Layer 3 of a small transformer language model trained on English Wikipedia (9 layers, counted from 0, width 96). Numbers have three digits each and are written without spaces.
In attention head 1, each number of a token's query is one row of weights dot the token's vector x plus its bias. The head spreads its attention over the tokens so far by the softmax of query dot key.

Query weights of the head. A number n stands for (n - 500) times 0.001.
q0 (bias -0.041): 412378367584409357317448504628445745502520369731506447302741313470551326394482714479520634288639588528520609500235582652450579582788394610538499663689521590570479611707693450437201458285473309664273205590409528403410519462455465432527452493688451522737598409476335473664339836391377369308
q1 (bias -0.010): 481421630410291599658656547551316525402583574481421481435533435415625468716340547449550563261453506483561600396466573331513268683528355655420625552607396491518488499471763352567426198599523395660670531536528584524668525571330527527527541539523294475615428666322526480352294444581416621541
q2 (bias 0.014): 369566381378422456595689366446592438399493500358613726555429555425515579568568598550545399664435313535464448410630432615627259704521630469563214480622601372529608691293539548413505512388545606454572493504441447522376382661567478509582478568345484480451369748376495374302353298376722591783
q3 (bias -0.017): 364600498380495392292525457582398630434496652525621590508585525409500458472396540517803625385490442448408575323247505637566406687439540478432659577643444461587547247764685365580460564523318371535136454527558465459464528501463443449609600600383527556535575709228484395361456649468410509390
q4 (bias 0.052): 372570415422587704536523470316443491528469665440630703339346471484442546541469475677532304596299415497492578663693396352831282483560603389552491270316698409384368365562385620512581606807375630477444611519672547624459585573488448524498584481244730578362330467272669731394350364488707552373
q5 (bias 0.008): 535690559439384256703465522496677510622384558426319489726438717303648414552377431571702419693544484572402355146549397531298486623249468520600384469475408391493694569380320599462465427647544578309641630562460600528478580535646548630558438365446278402582337798566527386415380386544676394702
q6 (bias -0.044): 353382518438497416462347387730286430627494638452429371584672394431644681503289384475544652470583557584499547473413363834450309597603518482359517528567325570657559338605632366436347561457569324601389340541611465623427508571489447430470631635437484617636561704469417471353527537414221371591
q7 (bias 0.005): 574455570574500286521661567443559565528571580579492457441455437421399407540654564509408513493417441577523653590379269645363574746453406573508599581598539526534410525540487670530449461584378482487561438451452432468677497539380502348588456385514481428549415623503514436572458522455495452523
q8 (bias -0.003): 377650512311629729436461534425760615661426588530506435240462421456405544320592524557454346495462310502490468602638458455703569437681537408586456448504318396600429292522590566488496600576416458533439480594716463434455383412542371639383527675322614734473488517531588523271468484406660508539
q9 (bias 0.001): 410485366490596732471584445518389305408381621486611578416434550504402434403738563376555538413458429568418377566583598273637602519604366508482443435553617443547512661469691340484472478436526553542586424627551456498414411356534543478573509541504563354513524377420646524531518646526562450403
q10 (bias -0.006): 365598487427471429471486436492410531563394700388487440436433379605474660467468516630347339446745542449579615510462503317528521344451595501414426366565536601424385599688558522488620402558501497626486638424596711444360429406572645506295498494455565555414599434614507672458504447537655479448
q11 (bias -0.004): 482475391564630473460675512509325357525338612511544417580476355620529604520379443451500433459463433433469628627519648526567470417557444534405504514578479552488630600639580447627394480465503524396416475464608359474578454484492698392453516648498616421575670632527349549366544578481510413275
q12 (bias -0.019): 480466462551553484569535520530579561481515422531358455542453394518711449526532540630495656289508620478490545473296579628543361464557285494443827683479476543536477572422479323438370448625758388429348482595511572549540592487302508535686501386669485308524478385393413641438434507416481591372
q13 (bias 0.059): 557584330807451719683484521253504579464424545304613450367558605617592684472449432376584350688505514471494574571655420369699605441559461301556445328309747505348465609405427505573700468664567741270598632542623579734529470533473438440404411522367630298320352507337673665362398270683614572413
q14 (bias 0.044): 626601360498443148832594613294588579669453376590627510584212675260433727402619513694672512503566426626303536457864479249624352540395634361534542322403572219394547644259160547468803361544582589503715602699546610370535532580776598417453450492441470391468234637478522544397416277355496634754
q15 (bias -0.031): 742398545335483124340460501672580491606522597622288638726353353502498456685356474506460483314294445701504614288295508758238348654599299677488684552474451478618497519587512598616328498376441406693578343332315505402482527600431474324364428502715380614721533724689317321477468710427372516428
q16 (bias -0.016): 546457521628632631411352509536493579564546602478445575521552467658497649602454564429438616348426476543479640417019388695596390682497451420438719603404580519575662414556500473533479467556562335433455412435524689646572495461410460254633626663454459374404641507266502546461657527521323469242
q17 (bias -0.024): 482486450444410512364473595553718543610409390714508597580535382478545505414416444364719677353540499490422578545535579528511478525392322466548384582602393435652706532561589368480383603443406408490420432541491443425489556508483414460650444720580509278528512576486435636408425597554555430295
q18 (bias -0.027): 493412579575529772310522484600479551556478482694552538379784497629430406298348598366675842450640527343393581441203467607603442529576234522452412612546491714577530441681710530566021231433419383653335365526533477549575454337431359358392595574609590397636690443236425459501340739497388473286
q19 (bias -0.010): 592388527533564419458471570530500696570545667561451576491387331496565740526208688554593225342465449456330820310187406735550314807543350587438711438514486526477739475527521494576268346572569360530553326378503606583715309400469337344523687554436402477660447671264478593313314540552357318477
q20 (bias 0.013): 664413581585511386491649545452585463493555570499508432549513509503444413494232474434586304591439468531488533568475426568404527521624542568478578309464451616583427516502466599583361596500468477436566531415361569522593477583513511402656527506408470620524477514462491615480343492398445467526
q21 (bias 0.007): 615461357536456551550567503511442452391516489348449677492655414665456502461467544404433584473392563363360554490433557618587683607714453540426483372465640519491495645403627514716524414442355420383565564337605457612482511488515411497526451529514457361608366740401432796371451453544451643395
q22 (bias 0.008): 381540600566579367563618357536496503490465370486496495616376538575475377655440338532361353651367398498470409612714557433452575318461461521472545498567544574448540616504426349457650610535436521499501604453517430489497518394491435543466555429432563451467417367520631391564417489362586524558
q23 (bias 0.022): 572491233476499546683300531408394363552433613348567306362467578397592435621487519485464570590496593821574443460717449549575592299764616446615489439513485602474307601346398577482661462453470548455586520605548444462495490664551573478295477586396579591390459498586377519532645435402428571620
q24 (bias -0.020): 542486520403509443550483573562470565444510500575304437467618515285455442419656582405645485216627646385582531314346541594473427547428585589352399583528500470326505406291646440526460479472472540637600487513426593390636341612441659409521535496580367553619484528638451558472669553533467689726
q25 (bias 0.028): 546596423364502342498433414350453661368476534500724515369394511542511652743560563510463470579385535672468679616712397523738433345594701381574511552406667626438560455496264565462570686539558589467341450471538383459539527462334634489468393604447659423474601585438424415556589458428430612274
q26 (bias 0.010): 480488355427522460390641454415483467478553503444543636467408503759394665539425562467641235593449477599363562594529447376534464519645501482569427303458445463594569445461555531473567506411400554466397587412590348530538389565645610578554384662372597493544465477514483619433426469453735405527
q27 (bias -0.022): 364539678349451470380315419645525600481531493586412562623625593535550424524537416466410398468451353487414466454459507421586516489399586288524706554453440482471550331529506468315515619455409461599575384570642561591433714465345439590446507583425405688475596454498664413672613558507459361410
q28 (bias 0.041): 515550390744422404522414473295500533489553563303640306390381585606628617512581366356692342804585445530350551610548478428605701426499623158591414383375552372480504460414273725480733501726565648107497575501491617632280523577707491438575538572456605487380516464314701385394513376555364374606
q29 (bias 0.002): 568511522545507517581624618505452541454681489459467516398630401579538386489486465503310516508397615386335636497496507345497460510411341611446712616661497508572388492493673539725458441630522500401485475307595483494443694391450330408543569368423335542628360614380573512478367375581466471462
q30 (bias -0.014): 438635457476505416422380329596591600392436571455342559494528473586353433405550403409446487511562606441498383523634605555463611409596481387478446520580455645367459620557635310391354634512462555505464497603586555529373628344433447559345577488537601471467525369566579587516459538530631474400
q31 (bias 0.043): 579575430424401208731584518310517466473414507442636692534386370389369524642445500640406542635295459510529568464635347607547530545700699457489585424511479384430398561329305647748684663545395731542593610443310349422491533770693454525454427393300465529626379544551503513342325371458656419659

Each question shows a short text with each token's key, already scaled and adjusted for position as the last token sees it. A number n stands for (n - 500) times 0.003.

Then comes the last token's vector x. A number n stands for (n - 500) times 0.013.

0 "\n": 917676132898186176829583366524478722789125111841834890919790421539257154678246320747141548588117
1 "The": 899669164887183204876579376504487732770106071873870885895820439555255127664208351776150579585117
2 " temple": 904652171898172201872575364533445684751077088847822878894748412517281129657234343796168567576110
3 " is": 903647173916208167846586446533495683753121124819844894888778403541238156672256365738176553553136
4 " fa": 890641147889178218834551369537551689714124100827808835891763402473289167670220373774197539600122
5 "cing": 909623138906208192841515429541513710751106108829830879919796416516269139642227342784175560604119
6 " towards": 899637170910237180820521444548518705769121115827823874900776394547297141624258375788166553603138
7 " west": 903632164918220186846517428549485679741107080820850860872746422539321170647270369831164510616121
8 ".": 894597159884234131828554440568507755756145078805823856910752439547297178617270375722167536608137
x: 469503553514454483306432535086523540486517505501517473479506463466511479521466494512525521488549483492475535627500467496556506521469530412528520527459516498414428519607481537514556530566420625532419455505512484476490560496423481537499464514487844445548550439440551500558497612620508527378
To which token does the last token give the most attention? 8 "."

0 "=": 921680127888190153828598379522513734785121092854838884926803421556260148673236324736123574592131
1 "=": 932683133872165141862609387517510730800089041871847888934810402564269116686201327738101607592120
2 "\n": 924657143908168167868563388529435710801101077842869887935799418530267150693242324761139508580095
3 "K": 933680167894160158885544402514499711790079063843836861918802425518272140702224315777127554585093
4 "har": 913647120875146162841562401526472695770099048852862883913760421519287127664211322805165549602094
5 "akh": 917666142924172150884519439526472674791080081823834893909748370535267144645224327814158550604101
6 "ia": 911634130904179148877512434528489696784097049819851879928760369537291123624212331791163556640086
7 " Ba": 915647130901181162852522419532493687733123078810850859906747391522283181650248354813191509635112
8 "id": 908619108873182149866492418537484708768098044853850882909761371503304145622240314850151541673084
x: 488570497500468421327497553235451437479506509463600475470568464452436426455512441563564530486558461428492482600523468466597465495475505335556516518486534557505569481653475520434544504526445598525430435545431527643420574466522524525572475568484875506478488449419555519540517562422520540330
To which token does the last token give the most attention? 7 " Ba"

0 " temple": 918666142913189178837569369534483719773115111849842896912784408544254153656248324768151561591125
1 " is": 914649180927201173850573446539474675764113129824849904885785388560229159678245360744175574549139
2 " under": 904663184930212165853539415558496732785110124852847888879787390538305155670266358772155556579115
3 " the": 901627191915218173876562433534471725758127101852891883899820429572289158614262405790183541578144
4 " care": 920632145920182170865511425545483692757092090851850880883774392463302160644242342840166523584094
5 " and": 908629162920210178850522439554485722783135093826852897913779397534305143626245359792168535626131
6 " main": 927622150925199171858559406589510705760091078855858878909776390502289161609240377810151533616127
7 "ten": 924630136896174151880504430530495699762099063843843879897773395504279142654240338828157541634103
8 "ance": 930594104912179140851523432550492728754084061842842897920759383508299145630229322820148557631093
x: 451493527526442529302521534195515409476519550439583543485523459462508562507443443488535526510527497525481480580475491527646453541553529373515496413479523474460433530626543499463550515515472577533388467542530525650462517456511461490495449493414923470506548485409570524502494592488507512384
Which two tokens does the last token look at most, in order? 3 " the", 5 " and"

0 " the": 916672144911202175842567383519499730781128112855856892915815425575260155650251347764149562590134
1 " influence": 933680128926151180890536381576477715770057082885858902918791366519269126701198300831139570589087
2 " of": 929666166903199156856556425579459712804101097862861895920817387575286134641226359794142577583136
3 " a": 919648160953203175901559432505494746772102099858889888907842420551261154646271372770178560562137
4 " tra": 887637124884174218870549386485513675735099061848840849888766426479323154681213346822167537613106
5 "n": 938640149883172153903540409520489701775082059848850882911786380557282149655203344837119539622093
6 "qu": 942658124923152192886545382550477728782091078847831912916760406487298138615218312819151537605120
7 "ili": 904635106912173152889536405484503734775078059864854906909768367493309131643217310816130550641095
8 "zer": 918632126908179164875474402568495714790084063829822866904737353529274143640229328828146548640088
x: 494508462543489522320487551235539489539544481501591537498494456502418511434463361507511479519550448546536485614459468612622464524512500349519479449488510450428455566646524457476495473487405579499456516453490537712490577521520478486467523548384857471478584484450518506537446620494465561391
To which token does the last token give the most attention? 3 " a"

0 " tra": 941699100928159180867578351514500727794088071879865914939816406533247125688208301796111564594087
1 "itor": 938668135896133210893552360509462725815056081883832911899799398537298109674194294790113619605090
2 " and": 936674138928170194874535381528466722820101076862863923925815397570278113665202322792132589618114
3 " his": 921640151945188175884556393507473749770089099867875893937836410562249133639235368786158565559129
4 " lands": 939652124892164157853551424564478691760080060862848907922785393519261128675199332804143575599101
5 " declared": 903633136912187169892511416550500739770085087849894903912814361550272137661235336835145546626097
6 " for": 911647155936220128860523436579498752778101095832875890921807391560284142648248378796136547581124
7 "fe": 938622124906152128874530396527484710749086067854853882931789417493269143685232323795153529625095
8 "ited": 935592117919181147861521403537492732785081058861875898922795394543272132655250327821137566656117
x: 427512500510480516321508496151447440510561481456588509453474414480485489501537483526481539507561436503530491658520539490661492541509516436556483443396485491499491472687524489541527429527428581518443496473512496611475510476554485515526475569459899476512464503431530520491513587467459537370
To which token does the last token give the most attention? 6 " for"

0 " her": 913665144912202178839565389519500732770128118850846887917808417570248161646255340749149563571137
1 " husband": 928649165896168203870548388574492710766085093853829892903763388581269156655214332794149571614113
2 " injured": 902633147888200175853494393529497703795087086857837872901780409558279145636243358788142564619117
3 " his": 894611164928218168856530419521488749748123123832862873921815414549256162616272388768198543567147
4 " leg": 894632134873178140860537423535472729769092118839827890875776417463319147634261340813166534610138
5 " (": 910618104879215131849532434543485755779147088817873886911780402534261179662271368789168530603115
6 "red": 900615127892194169852525407507517730746105088838834876896774429506302155638261346797170525628147
7 "uc": 920577109898178154845556437480545740746091100848816910912769419471308148642237323761151519657125
8 "ing": 911597118888200153843502428528499720762109094827832894917774412499312151609242342794171545640128
x: 485518499475483532314562487127461420457545546440544478443477473477450526517538476529473544517498475455480471583464468536646494535520558373533471489431533462498519522635503522513513485527494576466462434495512490644441522493503527531532460524491874480480545532422535522506543633472526524320
Which token does the last token look at most, and with what share of its attention? 5 " (", with about 40%

0 " St": 923693127899186177843572360521487719793117110856838895915795423529255156670237314779135561598121
1 ".": 916667160885190172869578370531460725795104075850824877907777436573286156672207315757132589595130
2 " Leg": 926666122883154162907585386493434715803071104862820910900773429454324121645211303824145587616115
3 "er": 942645121899147179888543368508485691798084080864847900901773407549305140649209312832140542646093
4 "'": 920660136934191160887551417539461743788093075862850896918789408517273153623224325775173590594117
5 "s": 935640118892162148903525411521472705778078065839852895931806418547292119655196332841148569631093
6 " exp": 911648085879181147849551394529485728765099087875845898900775399453272158650227316796147558591141
7 "ed": 921624123903177163884509404523491716781085051855870901926789384524306128636236324822131549660106
8 "ition": 936621105914168148856525399528495717787084087854827904924738396525310146629240311791140557651114
x: 427513496507499582272511521184429436481522523434562529491496430506524544494481461486511455499481471508533473610512503573642436541515494398542493420488500415417492539644524493499523472528464604488446400491515518663459516481516506516531521481451861481525577524427517502509572620525519504329
To which token does the last token give the most attention? 4 "'"

0 " at": 921676139910202166837572383526511734789118109854846897919811420558266147658247339759130554588126
1 " the": 913649179919200183897569409506462719777109093873896892904846446589291144634237386791167562580139
2 " center": 931664171927170176901535388542484715783071074869841892878783409525317125664241347801140565601105
3 " of": 932655174913206149860555430582460712804102093857871902914817398569298131625231373799148567589136
4 " the": 918624169927206160888560433526477729771111079862903895914829434569292144616250396803170542598130
5 " san": 931635122921192168869558451511518703753084062835841869903778400490301145672244340817147543610109
6 "ct": 909629115929198177886547435538474741775087068850838916902771404524344143641231315820136585674113
7 "ua": 931599106889171161849552424495523685757101054843831874928762420515318145637218346774173573651097
8 "ry": 918626135910186149873490411543494708769094076828840894906749371523282154619232341795142519615093
x: 449525486548502528269508513198536488485559525504530509509496476484471464456476416474509468504515481454453515584438455547653501508541529338469496450558488476439429561604501513480507483511409603496433517487513537682470594481520507497490518514412893486551562487434521515516480632507497556378
Which token does the last token look at most, and with what share of its attention? 4 " the", with about 30%

0 " and": 924675125916189174842559379525504734792121100853849903925807414560262142662238323771137562609121
1 " their": 917640169928199192879559414538467726761099107860871890922845428572255145627232393796175567561141
2 " Moh": 902670133869169169855499410539466668765101091839839884901752398509263155683222330805172517607097
3 "aw": 920659174855164155881506424538457677773094069844876897903793401527263151667228322829167533602084
4 "k": 937641155890164171890512384531490691791076081823857878899788391522278145652231326837165547618083
5 " all": 914645141912201153871499404596446707773107099833879884913783401550260179652251348839160528621122
6 "ies": 923625138901183137854497418558473704773105078808839888913761383527267145645235336804169552613104
7 " amb": 908612097873202174842530399539494710772094094828846874893763379433323157617270302805172534634129
8 "ush": 916615132892179156853492427561482705740103096834846887908762388507307175633267311813187529647108
x: 390546433495478517334498537242475438482500480421499540445522506505479487434456413558518447473555474513545478571460467477594460543528573373495506429406486476498505518701567498511560521500398572513481462521533506676418624456519506562589456495487909503459520450502531520515535495494581534381
Which two tokens does the last token look at most, in order? 8 "ush", 6 "ies"

0 "s": 925674129905183171843565380523499726783114110849840896919806418560262145666228326763142571593122
1 " sign": 930684142911147184897543341545479739783068106863850893916799388493275141665231305780137598556098
2 "ing": 941659130900154179886540377509458699796075087873850917921819414541288128651197306801139599597114
3 ".": 928642136900185138862564395552478756793104056840840885932786429579270150658222331737128588600116
4 "\n\n": 931646108917180151847554418543460745784111073829865903951816406518242128677240326764143541601089
5 "P": 921656122883157144880558399514532758780085074825831894922766422502271142675215331749130566597095
6 "ali": 930630117911168153872559435528462690784090070852853905923776362514295134663196300814137522632095
7 "n": 946635119892164131898536406522496714780078042842850879925783373539272139643214333828119539637076
8 "ka": 926615143891151160862526390540515698755097049825852847905759393505284139630238328785187530617080
x: 466542464476474504340502597259460457548523509528538547534564427536442455417384441466525524463507519536524498554517423532587497534496543307447506463479533459452470512658512497509507491514365611523505461624578505630476660466455482488463445505438896476449499462527511514561484587465508553396
To which token does the last token give the most attention? 4 "\n\n"

0 "=": 921680127888190153828598379522513734785121092854838884926803421556260148673236324736123574592131
1 "=": 932683133872165141862609387517510730800089041871847888934810402564269116686201327738101607592120
2 "=": 932676130876169131863602397524515734797089037867852885938807404559274121679208332740102594597118
3 "Ad": 928664091892157165861564389526503690778088046850855860912765409492294171717205299796139528634103
4 "dr": 922695136897159141905522391526510733797087054851850892930786378499291143694209301818111555624094
5 "ess": 916638110892157153873514391512489734781093080862852913905777369522285148672232288827138568643094
6 "=": 919636117867192120838570412539520731790112037839847874932770378541270131642237333755130586638117
7 "=": 917634120869196112842568425541531735782111035838847870934772385539279136640240343753128572636120
8 "=": 914630124869200108842567436544539737774114036835846866934771389536288141637245352750129561635124
x: 464494454519489506332550643154524574516501545532596491435463489478501495488447485437537523438566496473479519579513511526507524494487475489550490470456524499399493515677430490508508499504468634476366458521505479531479531472490527508424439474467882468505545514430571541545554620579502467351
To which token does the last token give the most attention? 8 "="

0 "S": 929680122907184168844568376514498731789115105846837895925799416541257148676232307765133576596120
1 "ign": 907673135902157203882550333492436704788082108854842913913774375524299147686203275805141605608109
2 "ific": 946646092923145178853571379484448705822071053872842926931772365516304108661197263809129620635119
3 "ance": 943642098913146168867540368523458716791066062870846911917774385536284122661196283820135612619087
4 "=": 925651117869181134834579393537492721802108044849850884926778373554256124653224318758127617627117
5 "=": 929651117875181119846577406538508728797102034852855882936783380552267126652224329761119598628115
6 "\n\n": 921644113909194148841536424541472740777121071821861890947802405517257141670252334766148518614095
7 "=": 924648116874189119840593410540528742779109032850850877937787388533266120655233335753120571624116
8 "=": 920641120873194112841586423543537743772111032846849871937783390532277129648239346751122561626120
x: 464501487540488498313541651143515568523516537537593477420450508463480497493452492455541521450565506463474494582506488512502529502477478486540479474457525505392509521676437496493513484504471628473380441552499489529502521463499533507428449485484874470491532506458568531545547635571499468353
To which token does the last token give the most attention? 6 "\n\n"

0 " Wall": 927691114900173177848564347521493725800113100865847899917787412546249152672230304778133572607115
1 "y": 936681145891144179894527324515446691801080084863853903897793399553260140676190314815139575583092
2 " Flor": 905662120883156218848536346516489714802100095856851895902745374509267140683210281820151594629111
3 "ence": 914639104881165163868523355518443705785082081865847894898757400535266129676203282811157592631094
4 ",": 912629120899176170847540367528464730786117076840872905908776402563260122638247343801173585605109
5 " who": 913636154904197152871523422577481711775116089842866888929789385560239158627232361783153527618096
6 " adm": 934626098888170170855525378538511746767115095856852896922774403486264157649242302826156523636129
7 "itt": 931620114897156163859548401513498719800089083864846916910755386469295152622238294814142549645114
8 "ed": 921616115909182155876506401525492731789091052849871900926787385508296126632249320822139556667109
x: 483534458494493512269490518159496444480548495426569498422452426469454451487551542525486562531556464464482477611498555511637505516515505360529517484447505470503523475646504535512546466512422572467457483482515511603473546497594491513538448574484881503527514498409520517527517588478469525324
To which token does the last token give the most attention? 5 " who"

0 "a": 918669129901189167833555378523502724785124109843840889919787415550264155655237320759151557597124
1 " of": 928665171897196164855559405572445698814101103861863897911809383573287132631226344797149589591138
2 " the": 919638164922194170892561408517464722784104085870906896916829426577281140625242372804168560596129
3 " vi": 920616122932159177883580377526460686769072069867841864903768372475298135675225322834151540625117
4 "man": 928649127902145162903528394523486725791090069850850899917744383547273140650221308810141553625085
5 "a": 936644120912164139881519407532486711793084059840858894934768412534280129645203327799157546608088
6 " has": 921610147949203139850547456580500702779098094822861894931766379521248155653246360769159546602113
7 " a": 914610146956214154889550447518504752767110086842892882914817408523267154618294370776188545588132
8 " tri": 913599093898188162871557405530526690767096064843859880915747370471322155645229332802154516643095
x: 437544490470510489377561611278542491413467452498592573482500549476490554489469477479533456539490468539580495582512472411583446494574491312512513507480374448478475525659513508461530499476442613501474536572455525514472637454404521503428386523462883548445570496480488518497494690566413506397
Which token does the last token look at most, and with what share of its attention? 7 " a", with about 40%

0 "\n": 917676132898186176829583366524478722789125111841834890919790421539257154678246320747141548588117
1 "3": 925698151884148198883553330493470704785067076866842885897810418558268122742174299820101582582093
2 ".": 915667152889189174855601368531478746787106073845809870909783451563280145673212327719128595569125
3 "18": 913697143906167201868550384522487731783082069867846886902785387536250138703185290813101593592111
4 " metres": 918611126896183171853574434521457698774073094848828894887796435539301140652227321785146576608112
5 " in": 923640152907210132841569416535496729787099106853840894895800413531290128633264372743143546577132
6 " height": 915624141924200156840558410560470743770091098858847898879776414495292161644271327789149573576127
7 ".": 904612148893218137835568415557496755767127071816818864915758443551294164634250356719151560607131
8 " At": 902626168887223149836539456548523727782098120825841883889776409479295152620266378775153498607112
x: 526498495560517484382553555186434459509540487474625419466588419499558466404502506471540518511445536405587409556484399525523552392516496398597445527470433498423509498608453479568528498563485637534472461476492461614503573489519503528517494523455805494480565442499540469497455742516464512378
Which two tokens does the last token look at most, in order? 7 ".", 8 " At"

0 " temple": 918666142913189178837569369534483719773115111849842896912784408544254153656248324768151561591125
1 " is": 914649180927201173850573446539474675764113129824849904885785388560229159678245360744175574549139
2 " sur": 922628113890174205851566410531486706791105101876845921902777421515296152629226328786154554618107
3 "round": 919647135908158177891521375541502715791081079868864917890780407531298144668234311814141548657095
4 "ed": 919629138901182174876520391523484718788091065854859898913797396540296127645241335807134566639112
5 " by": 911650152937220137844527450578488750789115105835849894903779400569295154640276369781153565603127
6 "\n": 912606149912198148837554417558445717783131089815872878928763402501267163656282345772174483601102
7 "Mar": 903607148853176143851564430527537739758121081815839863895741419495287159670246352787147523642096
8 "kan": 899620175897199167854514426533493696759103067821820855896721409515291146619269353793162513634108
x: 509523500550514487368469526229493476537485512467605483481532394565506421389445439558533472519533505527516419667497472562545451501480527351481505512486503407435475556653450459466562467485365633540528468547516488680502587443522483481492506546423857478510485446545541458563503619511476512384
To which token does the last token give the most attention? 6 "\n"

0 " at": 921676139910202166837572383526511734789118109854846897919811420558266147658247339759130554588126
1 " Cat": 924663159914176175879581426547471692798072111844839890888788435514304157682210344787125563603124
2 "ara": 893664151888164173888526391487492677760102065845868860906773403555295151664218353776169553596095
3 "qu": 933670140920152206885545368542459708784096088845830907911758404503294137624215307816160552599128
4 "i": 931638118882159133879547380500463694785084064852858886936783412541290127651199323804149564611098
5 " (": 924632098884199135863547410528480741802135078836881893918783390541253161663257349800153556610107
6 "mod": 916630143923168203863526390518484704787085070831864884921760377487319138647225297849140533644107
7 "ern": 930636114922177156878555412507494702777095075824848898922749368501281134651230295809154564629112
8 " Kings": 920611134865193136860518440549471685765095074822832879899753431506277139626233350844157541655106
x: 515531462499556463398507554202438498503502523486562476511530446531479515502451438576508553475492423488501395480460480530609518427498541399515507513434480503454466558682391496541535473529446533501373473435520513663485577515506510474518472573513913470437556469486513421501514639514543608354
To which token does the last token give the most attention? 5 " ("

0 " three": 930682131921181174850568362526492730789110108862854896918817426564249152671242330773135558591122
1 " consecutive": 943661142905157164900581351523449724809064080902876901901833407567282136670207308816106566603111
2 " successful": 944647118924155177897529333522480720800064059893888901921825400568243119665204315824124575613106
3 " extra": 941637104920172177889565372515503699779071075872877879886824416502276151671210321816149552609092
4 "-": 963662130911161163893522389539489721812091047855851916929798383572253135668206307796140592650095
5 "point": 926655117907163204881495377541515728800072069858842906897764410527294134647200306816129569648090
6 " kick": 929630086881161148878479389525499706812075091874854901893775411499275165648232316794139527627076
7 "s": 929627114890177152880505421535495716782092077817841887911800414536288129651214343825158569634092
8 ",": 912612115903184150842531401547490749770122071826866898907779408557265136633259370794172557608104
x: 487509461523491507333485584111454482494512516522536523448534444439453469475459507548471521484519498574532568580464467529629525515546483459436541485464490534406458521664503522551480520532392618517438481498540467510493567478463452497488490493443870521546556474418472524531472622487534571376
To which token does the last token give the most attention? 8 ","

0 " participated": 933674122918183166845568370535502736787105097855849905929805413551244140673236323768125553597116
1 " in": 929670174912208142853561410527481719787095115856838895891820421572287132659251386745138557552146
2 " the": 911637178919210174883562420521461724767115097857889889902836447585294150629247397789173551583142
3 " exp": 909666110876187159849565389534483729755106100877836897888787414467279164665224335786149556568154
4 "ed": 923639140906179172889519402525495720776084056860863900917804399537314129650229339816124548641114
5 "ition": 940637117919166155860533394531487717785082091858823908919753405538309145645232321786134564631118
6 " as": 920626145942199126858518444527541756774103088835859894883797405557270145673258378780164533617124
7 " overs": 930654156920190146863500414592519725752083066832817879913764373476264160672261347804128521624113
8 "eer": 920624135906166159862489423551529734775101085833855903909752375517281154627245345796179546633094
x: 434510454483482538377549499220453418544546511482550536442520493479443502400462451503513450509479497506539465566473480567663469522521572385497485404447548448411528488701543515525521542453385574536504502480500512681461590451493505514502484462456900493484523555473561493519526634477516476381
To which token does the last token give the most attention? 6 " as"

0 "chi": 935685123913168169847582356511492714793103099861845903927802404542251140679222298759129563591111
1 "te": 955690126919118208883563327501466693815065064890862907906810369550286114713169258820108581605089
2 "ct": 929672118930148215898579375501463718815056069870838915902787383536306108683182263805112655631096
3 "ural": 930628123888153213863581372503466689782083071865840890911773384545284114646181306798156624613117
4 " features": 945637134938167160860538390556497711797075080848853883920791410548245117684222346798151606609102
5 " (": 934640091888187136865562409529487746808124068847879895923790385546245149675241348794138573600097
6 "Pl": 929633099903159164849559377523523719766069053846808892928732408468276113700224324801106554655099
7 "an": 923652137884166159890549396515513701773095049846846880909751382558288147649214327828143549639090
8 " &": 921631109909186160847545401522479715807123055846841887917759424491307124618220331802167590640118
x: 522517576455453493263504606158454433508456488513474498511505422432445531492540567541483578525497482484494475621491529540592494506515526415591470513444513514408530476626464545470505513534438565525464429463541498561505557466460546519505454480445909515494503521441444484562592588492484490379
Which token does the last token look at most, and with what share of its attention? 5 " (", with about 30%

0 "ine": 918676130905179179839559365521489721794116107857847899914799400556258148672226303759139572595120
1 ".": 923656142890182164855574371530474741804104071845828879920782427589268147674212315732127613592122
2 " He": 909641164904160191881529387482473697770102114830838885915787413523246136668222334768160521599109
3 " died": 921631155901176157868563391526469718776084095862858890904780390535268138656260316790134545602120
4 " in": 924653164908203133847565407527498733789102107853851895903801405544279128647265356749137546572135
5 " Kings": 918628147852186141862534426544469686763097087831835879893772448514266140645225348831159539635110
6 "ton": 911630144879184153875508402534489709802108072830866882897749415513280150625228313803160538622097
7 " in": 917621157908225113832539433543509734782118106832853889903780397530283141618288368755156530602136
8 " 17": 900637132913197146859501413533480727763117083833859876904732410539283178642264344847139540645115
x: 459522541489525483258464530171485499485485501477564498465432384483544467532482544573520499557464544528500475677551521545545457493529454405515495502517493455442546554691380538468496553537457639507397548461456482542464537488580454458514554413468827506511557432475537487538452620492481536386
To which token does the last token give the most attention? 7 " in"

0 "i": 926672123901179161838564373516495723786114104851845895930797414551261146666228313760140563593119
1 "\n": 949660124925146157878566365530417706829081068860888914948797392529245127692224293792131539596074
2 "and": 934669146897141168889558377533474712795060073884886914920817413535276128689196298813125539603076
3 " m": 946637113930169167868581410486477709798058075855818910913788399508295100676235312796116575618100
4 "ast": 922654137933153195898553389511483727780062083876857924917780393500299136652217307809128558620087
5 "aka": 937629138903153159874530400530492677779075046849854861926767384535273126663207313810172566642068
6 ".": 919617127895199134844556402554493753784114058828833875930756419550276150636240332745140567623111
7 " With": 901629149901214174818503416576498719766113113823835876911764415499271161662272340776159523625106
8 " three": 912610158919202145871524423573475711763108087833877863907782421540276178620273378816169502617122
x: 498527514480550436301522527136456489577462492507572540449444437440520496507500528526517561519508494469574523638490461464545439461466494360513489502545468437482573478660494472546527527578430630560381522478541549517480578542549462457471528535506836425441483445512535503483463590555476501357
To which token does the last token give the most attention? 8 " three"

0 "aca": 931688112908166177851583360521492717793102092868850897927797404534253140680215294768133576592107
1 "va": 934660143888143238868555369481467632783086079841822868912773409540280118672167305795157591600108
2 "zz": 912663115869144226857525346539475689795090092864842900896756385559275148652189296801139582617111
3 "i": 911651119858158165866539354483441690789094084845835872925770402557287140667196295781148591598105
4 " to": 914657153923217177862505438557495702775107091825831893922799390585279128649214369812145585638111
5 " block": 937647140903176166871540376566479701813077095858826904883752422490299140626239338781152560623120
6 " her": 909607157931210169871532445542469721752109098845864880922790389555257171586263376776175565565135
7 " contract": 907606127888167158885528399527509736786098110846845882855753376517316144625255331813173561634122
8 " and": 912616142917206164847508426554484728789133084822857898919774391540298141621250342794168543649129
x: 541496522490485512264507582104487459467522490516510493436466465508462514521493545530473489500478511483534526582440509519644451506513512450525507457481468486459502486620483517535524517563436607481445467438546475553489548494478535538520453475462907508523549473430460539573577569514507469365
Which two tokens does the last token look at most, in order? 6 " her", 8 " and"